Layer 2 of a small transformer language model trained on English Wikipedia (13 layers, counted from 0, width 64).
A neuron adds its activation times its output weights to the MLP's output. To switch it off is to set its activation to zero at one token and run the rest of the model.

Output weights of the MLP neurons that the questions are about. A number n stands for n times 0.0038.
n12: -22 -21 -11 -16 -37 -45 4 -17 12 10 -38 -3 -15 16 29 -4 -15 -19 -10 14 32 6 3 3 -30 -52 -26 13 30 -1 0 -21 23 -33 5 34 20 -3 -5 4 51 -5 46 53 19 13 -6 32 -41 -23 -43 19 15 8 -19 -33 33 38 -10 32 33 65 -38 -15
n81: 51 30 -26 -38 17 2 -2 55 5 6 -39 -24 -8 30 -9 41 -1 10 -1 14 -9 7 -15 -52 0 9 -18 20 -4 -1 -19 5 32 27 -11 23 12 12 20 33 3 -16 5 -35 6 19 -68 -25 -33 13 -8 -16 13 46 13 -37 7 16 3 6 -39 6 -12 -35
n88: -13 28 -7 29 -19 -10 61 -1 15 20 3 -7 -21 -3 45 -7 -57 -7 1 -27 -15 8 9 62 29 11 -7 10 -43 -13 16 9 -8 -20 10 -2 0 -27 5 12 18 -36 4 5 -14 11 -29 39 11 -3 -13 -14 28 72 -3 -14 -17 -21 25 2 -4 -24 7 -12
n106: 9 -41 -13 0 -7 -33 -33 23 22 -17 30 52 -6 5 34 -33 -7 -46 19 -74 -4 -18 -12 -15 9 31 -20 -34 -14 39 -1 -34 28 -25 -23 8 -39 23 37 -7 23 -38 34 -12 4 25 -56 5 -20 -32 57 38 -21 12 69 -39 -12 -36 5 10 -40 -57 12 52
n108: 15 24 22 -4 28 6 41 -6 -8 53 15 0 76 28 -56 -31 19 29 -36 -46 -22 -11 4 19 42 -21 -2 -13 71 37 -5 -17 -28 -37 -25 2 -66 -8 8 45 -43 6 15 17 31 46 8 -29 36 -6 31 17 -60 -58 19 -45 -75 -62 -15 -17 41 31 -32 -3
n116: 33 -20 20 6 -13 30 -1 -11 34 -18 -49 -19 -13 -49 -29 23 42 10 -33 -1 8 2 -3 -4 -19 -8 -4 -1 -12 -6 -23 -13 -7 35 46 -24 -4 10 -15 8 8 13 4 -22 -9 3 -4 14 6 1 -11 33 3 -32 -3 9 17 -11 57 -14 -2 18 16 -65
n148: -17 38 46 -53 -18 -52 43 -8 30 -1 1 45 -89 9 -45 16 21 2 -33 -3 59 23 20 3 10 -6 26 30 52 36 9 30 -11 -31 0 -31 43 13 -15 14 -36 10 13 -41 -26 -1 -12 8 -64 25 -19 -4 -27 20 -10 2 -17 3 -13 15 51 10 -17 -27
n151: -58 -1 -31 -63 -37 23 -28 28 1 -24 -24 -7 -33 42 19 19 45 56 -19 30 38 17 47 -27 -34 17 39 -9 -31 0 -46 -23 19 24 22 -13 -19 1 33 -6 -24 11 -24 13 -6 -20 19 -41 -14 39 45 18 -69 23 3 13 -1 -22 -20 16 27 -3 5 50
n162: -48 -53 -16 -17 18 5 -52 2 -14 32 53 10 -40 -14 38 -26 19 41 -4 -2 21 7 -25 44 -64 14 -11 -41 12 -41 39 -2 51 -14 -21 -11 22 -10 -19 16 -13 39 -72 14 -8 20 8 -5 -2 56 13 -1 16 -4 -29 9 -47 17 -1 50 -7 50 -1 57
n164: -29 29 -10 22 63 37 -33 2 -17 4 -9 -24 -36 -19 3 -8 -18 27 -52 -1 18 22 7 -6 -11 -35 7 30 -1 -1 40 -26 -3 -18 27 -20 0 -22 -27 -41 22 48 -21 31 -9 -12 3 -25 8 1 33 -17 -3 38 -14 -19 -38 17 6 -9 -1 31 2 -43
n189: 11 -18 12 -26 20 -69 27 -7 -25 -18 1 -11 20 -10 33 -3 -7 52 -25 -26 20 2 -2 -2 1 -15 -4 -29 22 -19 -3 45 -1 -16 42 -47 10 -20 1 -4 -43 -6 13 -11 18 24 54 53 -7 -31 -20 32 -9 18 -7 0 -25 -29 26 37 -23 25 -21 31
n192: 22 22 -11 -30 -8 -3 0 32 1 22 -58 8 19 9 -3 -18 4 29 6 -35 10 -30 -27 -33 31 14 -43 -6 20 71 -17 9 -8 7 -11 -36 1 -55 -24 -14 -36 9 -69 -4 3 13 -20 12 1 6 -19 24 0 14 3 -11 9 21 14 19 68 -6 -1 84
n203: 17 8 7 6 -22 47 3 -2 15 -2 1 -11 -13 -27 20 -13 -24 9 -11 -14 -14 -48 -2 26 36 -14 1 -5 -6 3 18 18 -10 -36 38 28 30 -34 41 14 66 22 21 43 14 3 -11 13 15 5 15 -49 8 7 4 7 18 -21 19 -11 -52 -3 12 -4
n209: -34 33 8 6 -13 -38 26 39 -32 20 49 2 11 -13 29 35 20 -13 25 43 27 -37 -27 23 -30 -19 -28 4 -40 -28 16 -33 -12 25 20 19 43 -15 61 13 -13 12 16 -28 3 3 -20 -1 32 8 -30 22 -14 28 17 -14 42 -17 -39 -5 -14 -67 -33 -14
n210: 32 0 21 -2 -21 16 -37 42 22 -22 5 -20 -5 -2 3 18 36 -35 -64 5 -18 -5 9 -5 20 24 -17 -41 -1 -8 -46 46 -40 33 -21 -7 -7 -3 3 -4 9 15 -8 -7 -13 -25 3 17 -8 -12 14 11 -5 40 10 0 7 -5 38 4 12 14 18 -18
n255: -61 17 -38 13 37 -14 21 6 14 49 35 9 11 3 8 61 22 -22 -7 35 52 -61 31 13 8 0 -94 38 30 6 -45 -43 18 0 11 3 21 15 55 -5 9 12 -3 38 -3 -10 0 -18 2 77 -10 -29 -26 14 9 -19 -73 -23 -10 10 -80 -51 -55 45

Each question names a token from some text and the token that comes next. It shows the activations a of the neurons there, in the order above. A number n stands for n times 0.013.

Then comes g, the gradient of the next token's log-probability with respect to the MLP's output, scaled to length 1. A neuron's effect is roughly proportional to its activation times (output weights . g). A number n stands for n times 0.0046.

"th", then "row"
a: -13 -2 -6 -7 -4 -12 -5 -7 -11 -5 -6 -13 -9 0 -12 -3
g: -41 -28 -21 -26 6 4 -3 27 -32 6 13 17 18 7 -29 -43 67 0 38 2 -32 9 -33 14 -18 -6 -1 -21 59 -21 26 -15 -22 54 -22 10 4 27 -3 3 -39 37 37 -39 -8 -31 30 7 -5 -26 -22 69 -18 43 5 16 -20 21 -32 5 -12 -35 13 11
Switching off which neuron hurts the next token most? n203

"ord", then "re"
a: 23 -12 9 -5 -9 13 -5 -2 -3 -5 1 -11 -6 -12 -12 -11
g: -34 -35 10 6 -6 -14 -17 15 -18 11 18 39 -19 -25 9 -26 7 -4 -27 -20 18 0 27 10 19 6 16 -15 -20 52 55 -2 1 6 1 26 0 36 -43 -31 47 -9 63 30 -16 -47 28 18 -18 -4 12 17 -2 12 -37 -42 16 55 -51 -15 -7 -45 15 -51
Which two neurons, each switched off alone, lower its probability most, in order? n12, n192

"f", then "id"
a: -11 -6 10 -7 -13 2 5 -11 -6 -10 14 1 -10 -4 -13 -5
g: 24 -16 4 16 32 41 -16 63 -68 21 -16 -21 21 14 -23 51 19 -21 43 15 -27 -5 -6 30 -47 -2 -51 8 -10 -19 -43 -8 -10 23 31 28 19 52 -23 -26 -26 -15 -49 -22 7 22 23 44 19 -37 -20 -1 12 6 -6 -29 -15 -19 12 -18 17 -5 3 -2
Switching off which neuron hurts the next token most? n203

" ", then "1"
a: -8 -12 2 -12 -11 -9 -2 -13 -7 -12 -12 20 -11 -11 -13 -2
g: -28 28 52 -14 30 -66 5 13 -6 -2 -1 11 5 -18 22 15 30 28 -26 -11 -28 -22 34 -35 -35 1 -29 31 -15 -20 14 23 -1 0 12 41 23 -13 46 -16 -41 4 25 13 10 36 -16 -11 63 17 -28 -48 9 -26 -16 0 10 15 -4 37 1 -55 -58 -15
Which neuron, switched off, raises the next token's probability most? n209

"\n", then "Th"
a: -10 -11 -13 -13 -6 -1 -2 -7 -6 -6 -1 -9 -9 -13 -4 -13
g: 20 -31 16 5 -17 -30 -28 36 49 -36 42 -13 19 5 -5 -6 -61 10 -13 13 3 -23 24 -36 16 1 -57 26 -56 33 -9 3 29 25 -23 -14 -20 -21 -22 42 -31 29 11 56 15 15 -11 -33 33 -14 32 27 -22 -30 8 0 -6 42 -32 19 -21 -18 21 12
Which neuron, switched off, raises the next token's probability most? n106

" his", then " property"
a: -13 -2 -7 -10 -4 -8 -6 -13 -8 -12 -2 -10 -11 15 -13 -13
g: -50 48 -29 7 18 9 1 -3 -1 8 -13 30 19 -15 17 -36 -29 4 41 -18 7 15 0 35 -40 -12 52 3 28 40 0 -14 25 -38 52 10 -25 54 -19 -16 -19 -15 -28 -18 -4 24 -3 16 -28 -21 -12 11 -3 8 24 -44 23 -83 -41 34 9 -5 16 -8
Switching off which neuron hurts the next token most? n210

" |", then " "
a: -9 0 2 -12 -12 3 -12 -3 -9 -12 -7 -11 -2 9 -13 -12
g: 33 -4 8 15 12 14 -44 -36 -33 -39 -1 16 31 2 -11 11 12 29 -4 16 -19 7 46 -63 -3 -10 -2 -21 -4 -19 23 47 -47 -46 28 -54 -24 17 -13 1 48 -2 7 20 22 -10 -34 34 -35 -35 8 -13 52 18 -23 -5 36 -22 -8 -13 22 31 -16 49
Switching off which neuron hurts the next token most? n255

" Wood", then "st"
a: -13 -9 13 -11 -4 63 -5 -10 -7 27 53 -2 -9 -13 -13 -13
g: -2 -38 -13 -15 4 -31 60 -15 -9 -16 -34 -32 23 -18 -6 -28 -18 -5 4 -30 39 34 24 -6 -20 15 -33 -6 -20 29 20 40 24 34 27 13 -6 13 22 -22 -1 -8 19 -43 -49 40 5 -20 -9 40 -3 42 41 9 -10 -7 -24 60 32 -16 -28 -51 21 -42
Switching off which neuron hurts the next token most? n116

"el", then " command"
a: -3 17 23 -3 -13 -9 -5 -6 0 -12 13 -12 -12 -13 -4 -7
g: -12 18 -2 19 -12 -26 -30 25 4 42 -25 54 -21 -26 35 -30 -55 8 3 45 -18 17 40 -11 19 25 16 -31 17 0 10 16 12 -6 -20 -24 -46 -38 -7 5 34 -59 -21 55 27 19 -5 -46 13 -20 0 12 23 41 6 3 -9 -37 17 11 5 -64 -2 14
Switching off which neuron hurts the next token most? n88

" ", then "3"
a: -13 -12 11 -12 -11 -1 -2 -11 -10 -11 -13 17 -6 -11 -11 7
g: -3 29 1 -6 25 -11 14 -15 19 19 -3 -34 30 -24 -37 19 18 -26 -36 28 4 5 9 -9 -47 -13 37 -23 7 -26 49 28 -42 3 -1 -42 -46 -30 -5 -31 -15 11 52 -33 7 -40 16 33 32 4 25 -21 13 58 16 49 -25 -3 8 -45 -22 -19 34 28
Switching off which neuron hurts the next token most? n12

"0", then "–"
a: -5 47 42 -10 -13 4 39 -13 -13 52 36 14 -13 15 20 -13
g: -11 -7 1 25 51 47 22 -31 27 5 -32 -22 -12 37 67 0 15 -5 -8 24 -11 54 -5 -47 -30 -43 36 -11 -46 18 -1 42 -15 8 -30 -2 -11 -4 -18 -65 2 6 6 -33 -32 -42 11 16 35 -14 8 19 6 23 -9 37 -41 -23 -4 -12 30 -8 8 0
Switching off which neuron hurts the next token most? n164

" do", then "on"
a: -13 -13 3 -7 -13 -2 -12 -13 -8 -13 -3 25 -8 -10 -7 -5
g: -23 -5 18 49 -2 23 -28 12 -39 -5 2 -30 9 -28 -25 10 45 -2 39 -27 -33 -36 35 9 1 -27 -41 18 13 -11 9 -14 -52 29 -47 -2 21 29 0 22 -9 9 -4 27 -35 -5 38 15 23 -13 -14 55 -18 -11 6 -56 -3 38 -22 18 69 -26 -17 20
Which two neurons, each switched off alone, lower its probability most, in order? n192, n81

"'s", then " death"
a: -10 -9 -10 -11 -1 13 -13 -13 -13 -12 -2 -13 -12 20 -2 -8
g: 19 -25 -52 -17 18 11 4 10 45 26 -49 -27 14 -39 -16 -12 20 -18 0 24 33 40 -3 7 -24 -25 3 -4 17 -56 14 49 28 -19 -2 -51 4 -6 -13 8 39 18 -48 21 -9 -31 17 9 21 -21 22 41 49 -21 25 -20 -1 -47 -22 17 -39 -13 35 22
Which two neurons, each switched off alone, lower its probability most, in order? n148, n116

"ste", then " Div"
a: -13 24 12 -2 -13 66 -13 -13 -10 -13 -4 -2 -11 -12 0 -13
g: 11 25 -29 16 -37 -15 -5 -21 24 -2 8 48 -32 9 -32 -38 -47 26 -6 30 10 -6 -1 -41 37 -12 19 24 0 9 -8 20 37 -46 -23 -6 15 -33 53 25 -16 -10 -37 -5 -25 29 6 -33 40 1 71 -37 1 -5 28 54 9 -32 13 -30 -33 -6 3 6
Switching off which neuron hurts the next token most? n12

"ili", then " |\n"
a: 1 15 19 -6 -13 4 -13 -13 -11 -5 -1 34 -13 -12 32 -5
g: -38 2 -18 -5 13 -25 7 -32 -6 -6 53 -19 -36 2 17 40 -21 -5 33 35 -3 29 36 -13 -23 -30 14 18 -36 -9 17 38 -8 25 -11 -10 18 -24 23 32 0 2 -11 -27 -10 -28 79 -11 -33 19 -61 -13 30 48 -10 -16 -24 31 9 5 -4 30 -19 -60
Which neuron, switched off, raises the next token's probability most? n192

" the", then " Duke"
a: -13 -5 -6 -6 -1 -4 -12 -12 -13 -11 -13 -9 -13 27 19 -7
g: 18 -17 16 -4 -29 -29 -17 20 -6 -22 25 -17 -5 22 -26 21 -4 63 -22 -54 -2 -50 -34 -17 -11 24 -51 9 -45 9 -38 42 63 43 -21 31 -19 29 -1 -39 9 24 25 -14 -8 15 32 9 10 -3 22 35 -33 -22 -6 16 10 41 -28 -19 -18 4 13 34
Which neuron, switched off, raises the next token's probability most? n151

"|", then " Pos"
a: -7 -3 -12 -11 -5 2 -13 -12 -9 -10 -11 -10 13 -12 -2 -12
g: 3 -7 -16 -39 3 -43 -21 -6 47 22 -23 -21 -30 -11 -12 35 -21 -10 33 -16 36 -3 -31 -45 8 67 -21 -26 8 -35 10 -17 -12 16 -4 -49 27 20 -25 30 12 -10 -5 12 3 0 44 25 2 0 -15 6 36 -26 23 33 74 18 -61 -8 -6 21 -22 26
Switching off which neuron hurts the next token most? n164

"l", then " Marsh"
a: -6 2 26 -3 -12 -13 -13 -13 -8 -13 -12 -10 -8 -11 14 -6
g: -13 -28 -2 22 -34 31 6 35 6 -1 -8 69 -23 17 -34 -34 -3 47 1 9 1 -1 -9 -7 19 20 -16 8 -31 -29 18 -14 10 11 -7 24 -4 -46 3 2 56 21 35 39 -44 22 -56 -28 31 -28 65 -33 -6 -16 34 -6 -20 -26 10 -2 -47 -30 0 12
Which neuron, switched off, raises the next token's probability most? n203

" ex", then "ile"
a: -11 -3 21 -7 -4 -12 -11 41 6 -9 -13 -5 -12 -1 30 -5
g: -17 27 -9 -1 1 -26 -49 18 -43 24 7 -39 -25 14 -47 67 41 15 -28 -14 -18 15 22 33 -25 -24 -18 -4 27 -2 -33 29 -7 34 66 22 -5 -45 41 19 -6 -21 -8 14 1 -10 24 -6 -2 3 31 20 3 -23 -16 5 19 -76 -19 38 -10 13 -3 -10
Which two neurons, each switched off alone, lower its probability most, in order? n151, n210

" U", then "nd"
a: -13 -1 3 -11 -8 -13 15 -11 -8 4 51 -13 4 2 -12 -12
g: -15 10 -29 5 53 -3 1 -16 42 24 -23 14 22 -32 -11 -8 12 -83 2 -17 27 -11 17 22 -7 5 23 -36 -7 -14 39 62 3 -1 -26 46 28 -15 -30 -36 7 19 37 -32 -24 -3 -6 -24 -13 10 -13 14 8 50 16 -43 -18 2 26 -71 7 21 -11 9
Switching off which neuron hurts the next token most? n151

" Ref", then "."
a: -13 -11 -6 -13 -6 -10 -11 -8 -10 -9 16 -11 32 -7 -10 -11
g: 20 -14 -40 9 5 2 -37 13 3 30 -13 48 -14 -67 27 -5 2 6 -2 40 29 -40 -35 8 -42 -4 -4 -35 -22 18 46 -15 -7 10 -20 -39 -21 3 -25 12 29 -3 19 31 -26 5 2 84 -41 22 35 19 13 -20 -20 34 -27 -20 -24 28 -8 30 -17 25
Which neuron, switched off, raises the next token's probability most? n162

"4", then "0"
a: -13 26 -3 -6 -8 -3 -5 -12 -11 -6 10 32 -3 4 -13 -11
g: 36 6 10 -28 16 -3 -20 24 -10 -5 -20 32 6 -1 -36 -11 61 38 -2 -35 1 2 6 -44 4 -25 -23 -14 3 0 51 1 15 8 16 -28 32 25 -18 -13 -56 62 15 -45 8 -25 31 -40 9 -23 44 1 -41 20 16 27 12 24 3 -29 -23 -44 -38 38
Which two neurons, each switched off alone, lower its probability most, in order? n192, n12

"ie", then " Hot"
a: -10 23 13 -11 -8 -10 -11 -11 -2 -8 65 39 -12 -10 -8 -3
g: -33 58 -49 16 0 -3 -46 3 14 -6 -11 16 9 1 -10 -13 -22 4 -1 7 1 -18 24 29 48 14 45 5 30 7 39 -9 -7 -68 15 -34 -10 8 -32 -14 -9 -6 -43 34 7 -14 -17 -2 28 -48 41 -37 -21 -24 31 18 19 -12 22 -41 52 -20 -10 47
Switching off which neuron hurts the next token most? n192

"vers", then " and"
a: -13 -9 37 -5 -8 18 3 -12 -13 -11 -3 -9 -11 8 5 -5
g: 16 12 32 7 -64 -52 5 -26 12 -38 30 23 -6 -46 16 4 -61 -14 -17 26 40 20 5 13 2 0 21 16 19 12 1 31 28 7 11 40 -22 -10 -8 -1 4 -16 13 -14 9 49 -59 -63 13 2 12 -41 36 14 21 10 20 5 -38 9 8 8 -48 -36
Switching off which neuron hurts the next token most? n88

".", then " John"
a: -8 6 12 -10 -11 -12 38 -12 -11 -4 -6 -13 -13 -8 -10 -11
g: 5 -6 -31 -15 -59 65 24 15 -16 18 -15 -21 -4 2 28 2 46 5 52 19 16 -47 45 -42 -2 -10 -10 2 -19 -51 -6 -32 10 16 -24 -12 11 6 -5 -4 58 0 -36 -9 -34 -1 -27 54 -5 -14 19 48 37 -9 5 18 10 -20 -25 -8 -45 21 -12 16
Switching off which neuron hurts the next token most? n108

" but", then " only"
a: -3 -12 -9 -13 -9 -11 1 -9 -7 10 64 -8 -8 26 31 -12
g: -19 -19 11 -27 -20 31 11 0 -18 -25 -18 -32 -4 -39 21 -4 -47 18 -16 -6 29 15 24 -22 21 11 39 -15 -12 37 2 5 24 -33 10 -29 -15 -5 7 8 -48 -43 8 -12 72 -4 -31 -7 64 8 26 36 50 33 -19 54 -2 -22 -7 17 17 -49 -33 -4
Switching off which neuron hurts the next token most? n189

" August", then "in"
a: -13 -2 -2 -10 -3 -10 -7 -13 -9 -13 2 -13 -13 29 -13 -13
g: 22 -6 38 2 40 26 7 37 -20 28 -10 -3 9 -10 -29 11 24 -17 26 -29 -18 14 -47 -70 -43 -23 43 -27 -28 -28 0 8 -27 35 -8 45 43 4 -39 -40 10 -1 20 33 18 -20 -24 50 -51 -36 15 13 -5 25 23 4 -28 -1 -15 9 28 14 -21 1
Switching off which neuron hurts the next token most? n255

"ont", then " ("
a: -4 11 0 -9 -13 6 -11 -10 -7 -10 -12 -9 -11 -10 1 -12
g: 8 30 36 4 -14 -26 -17 -74 7 -17 31 15 -10 -61 -9 17 13 20 -46 9 11 15 7 3 -42 -35 28 35 36 21 2 28 -7 47 -12 -35 -24 -33 13 4 21 44 26 0 23 14 -10 -29 -33 19 -29 -16 46 20 -16 5 17 12 -41 11 1 10 -63 -12
Which neuron, switched off, raises the next token's probability most? n148

" |", then " FW"
a: -11 3 11 -6 -10 -7 -9 -5 -9 -13 18 -13 -13 8 -13 -13
g: -26 -1 -11 -1 46 10 -25 -15 -13 10 -42 -34 -25 -24 11 57 37 -6 2 41 -17 60 19 16 -40 -25 27 -26 3 14 8 -16 10 37 -54 -10 57 -11 -26 5 4 35 -10 -49 14 -7 25 -12 25 -32 -37 20 34 11 -29 -12 14 16 34 4 -41 19 -35 -9
Switching off which neuron hurts the next token most? n108

" was", then " also"
a: -10 -9 -12 -2 -12 -13 2 -12 -8 9 -3 -4 -13 47 -5 -8
g: -16 20 14 27 -15 -12 27 42 -6 -10 -11 -9 27 2 -43 -30 10 38 23 35 17 9 18 10 -9 -14 10 30 0 28 10 36 -47 26 -33 -49 20 -38 4 0 -66 29 8 14 16 -32 32 18 11 -46 -46 -4 31 6 1 1 1 24 -47 37 -53 -21 -50 -5
Switching off which neuron hurts the next token most? n209

"em", then " is"
a: -12 -7 14 -9 -12 -12 -12 -1 -1 -13 40 -13 -13 11 -5 -10
g: 13 26 2 0 -24 -58 3 -11 46 -33 51 -35 7 -42 -11 -14 -94 -26 9 5 17 9 -13 37 13 -4 25 37 21 -6 5 14 51 -16 25 -26 35 -9 -10 8 -35 -33 -1 13 16 19 -59 -4 -14 27 -17 -4 10 -5 41 -8 18 1 -45 23 17 16 3 -5
Switching off which neuron hurts the next token most? n88

" ass", then "ass"
a: -10 -12 72 -12 -4 -12 -1 -3 49 -8 -13 -10 -12 6 1 -6
g: 16 -37 -6 9 24 66 -23 -15 -42 -4 -31 -18 15 -15 41 -25 25 27 -11 1 14 39 -3 30 -2 -33 -31 -42 -6 26 -20 -20 41 15 -12 -54 36 22 -37 16 17 36 18 -14 10 6 -4 9 -11 -22 12 -9 -23 24 9 34 10 40 -19 -12 -44 -76 6 27
Switching off which neuron hurts the next token most? n162

" |", then " From"
a: -10 -3 -6 -13 -8 0 -13 -8 -13 -13 -4 -10 -7 -4 -7 -13
g: 34 -17 37 -2 30 30 -54 -49 -5 -9 3 69 -27 50 -15 28 27 18 49 19 -26 -2 0 -17 -20 -14 -18 -57 -14 -32 -2 37 -37 -8 17 -9 -10 -12 -55 18 -2 65 28 -47 11 -4 4 5 13 -19 -16 18 14 19 5 -6 21 -12 -21 -27 2 -12 -8 13
Switching off which neuron hurts the next token most? n255

" was", then " made"
a: -6 -6 -6 -3 -7 -13 -4 -12 -7 13 -5 -11 -12 54 -7 -10
g: 14 8 5 11 20 -32 39 20 19 17 47 -2 -38 -6 -31 15 21 -9 -28 -1 -23 -2 -45 34 30 -13 -40 30 32 27 -11 21 25 -42 -32 37 41 -4 -17 10 19 -30 -39 -51 0 5 -9 44 -30 -2 -34 -33 2 -38 3 -33 -28 31 2 9 68 19 -8 -14
Switching off which neuron hurts the next token most? n151

" |\n", then "|---|---|---|---|---|---|\n"
a: -6 5 -12 -12 -13 -3 -6 -9 -8 -12 -13 -6 -13 -11 34 -6
g: 14 -11 -22 -9 -15 -47 -28 3 48 13 26 -16 -10 -26 -29 13 -17 15 66 -10 3 -50 32 15 20 33 28 -2 -3 27 -13 -9 -4 -6 23 17 22 38 -28 25 4 12 -73 1 -43 -25 -31 15 10 20 22 58 -42 26 -12 -12 26 -38 -6 -46 1 15 18 -27
Switching off which neuron hurts the next token most? n189

" upon", then " his"
a: -12 -12 20 -11 -5 -13 33 -13 -12 -13 24 43 -12 48 22 -3
g: 15 -8 38 -4 -12 -12 -6 -11 34 7 4 1 8 -49 21 25 9 34 11 54 -9 -7 12 -47 -2 -51 1 -6 -16 -27 -11 -30 -3 1 -44 -86 15 -65 -17 36 33 0 -10 9 4 37 10 -21 -17 8 4 49 39 8 26 30 -39 -37 7 14 1 31 9 3
Switching off which neuron hurts the next token most? n189

" l", then "ur"
a: -12 -3 2 -11 -12 21 -7 -10 -12 -9 -7 -12 -12 73 -11 -7
g: -5 -61 7 6 -19 -42 -18 54 -7 58 16 -16 -13 -35 -31 18 -8 -15 -7 17 -60 32 48 22 27 -43 -46 -10 37 -8 -7 -22 -15 -11 23 -1 -19 38 42 -23 37 -3 35 26 3 22 26 -35 -23 1 -35 42 3 -8 -8 19 3 -7 -33 -3 17 -3 24 -2
Switching off which neuron hurts the next token most? n209

" |", then " Free"
a: -11 -3 5 -13 -8 -7 -10 -6 -12 -13 -1 -11 -8 5 -12 -13
g: -51 -2 -28 -31 8 14 25 32 -22 51 -25 39 -20 26 6 -25 11 -52 21 5 -22 27 -30 -2 8 44 -12 -23 27 -11 -11 2 1 14 15 58 0 21 5 -2 -10 27 -8 -40 -60 -1 55 46 19 -23 -17 31 -9 0 11 -12 -27 -13 -24 40 -18 -53 18 -24
Switching off which neuron hurts the next token most? n164

"1", then "4"
a: -8 1 20 -13 -11 -9 -8 -13 -7 -13 22 4 -1 -13 -10 -12
g: 5 2 31 26 34 21 -20 -31 13 9 26 15 -2 5 3 61 15 21 -75 53 -14 -6 7 48 8 1 -12 -34 -13 -15 -12 23 0 9 6 -34 -13 3 -21 -37 -31 -39 -15 11 -4 -65 -11 16 26 40 23 7 -7 50 6 16 -21 4 4 10 -39 2 -66 -27
Which neuron, switched off, raises the next token's probability most? n255

"ing", then " to"
a: 12 -7 -1 -11 -2 3 -12 -7 -13 -9 36 12 -12 19 -4 -1
g: -10 -22 -18 17 -28 21 -9 -37 -33 -11 9 -15 -22 30 56 18 46 7 -23 -39 23 -12 -9 -11 -17 0 20 20 -20 51 0 15 -7 36 -14 -11 34 49 -25 30 30 55 -28 -1 12 -46 -2 -7 19 9 -58 17 48 -53 -32 -28 -9 -2 1 13 -32 8 -26 25
Which neuron, switched off, raises the next token's probability most? n162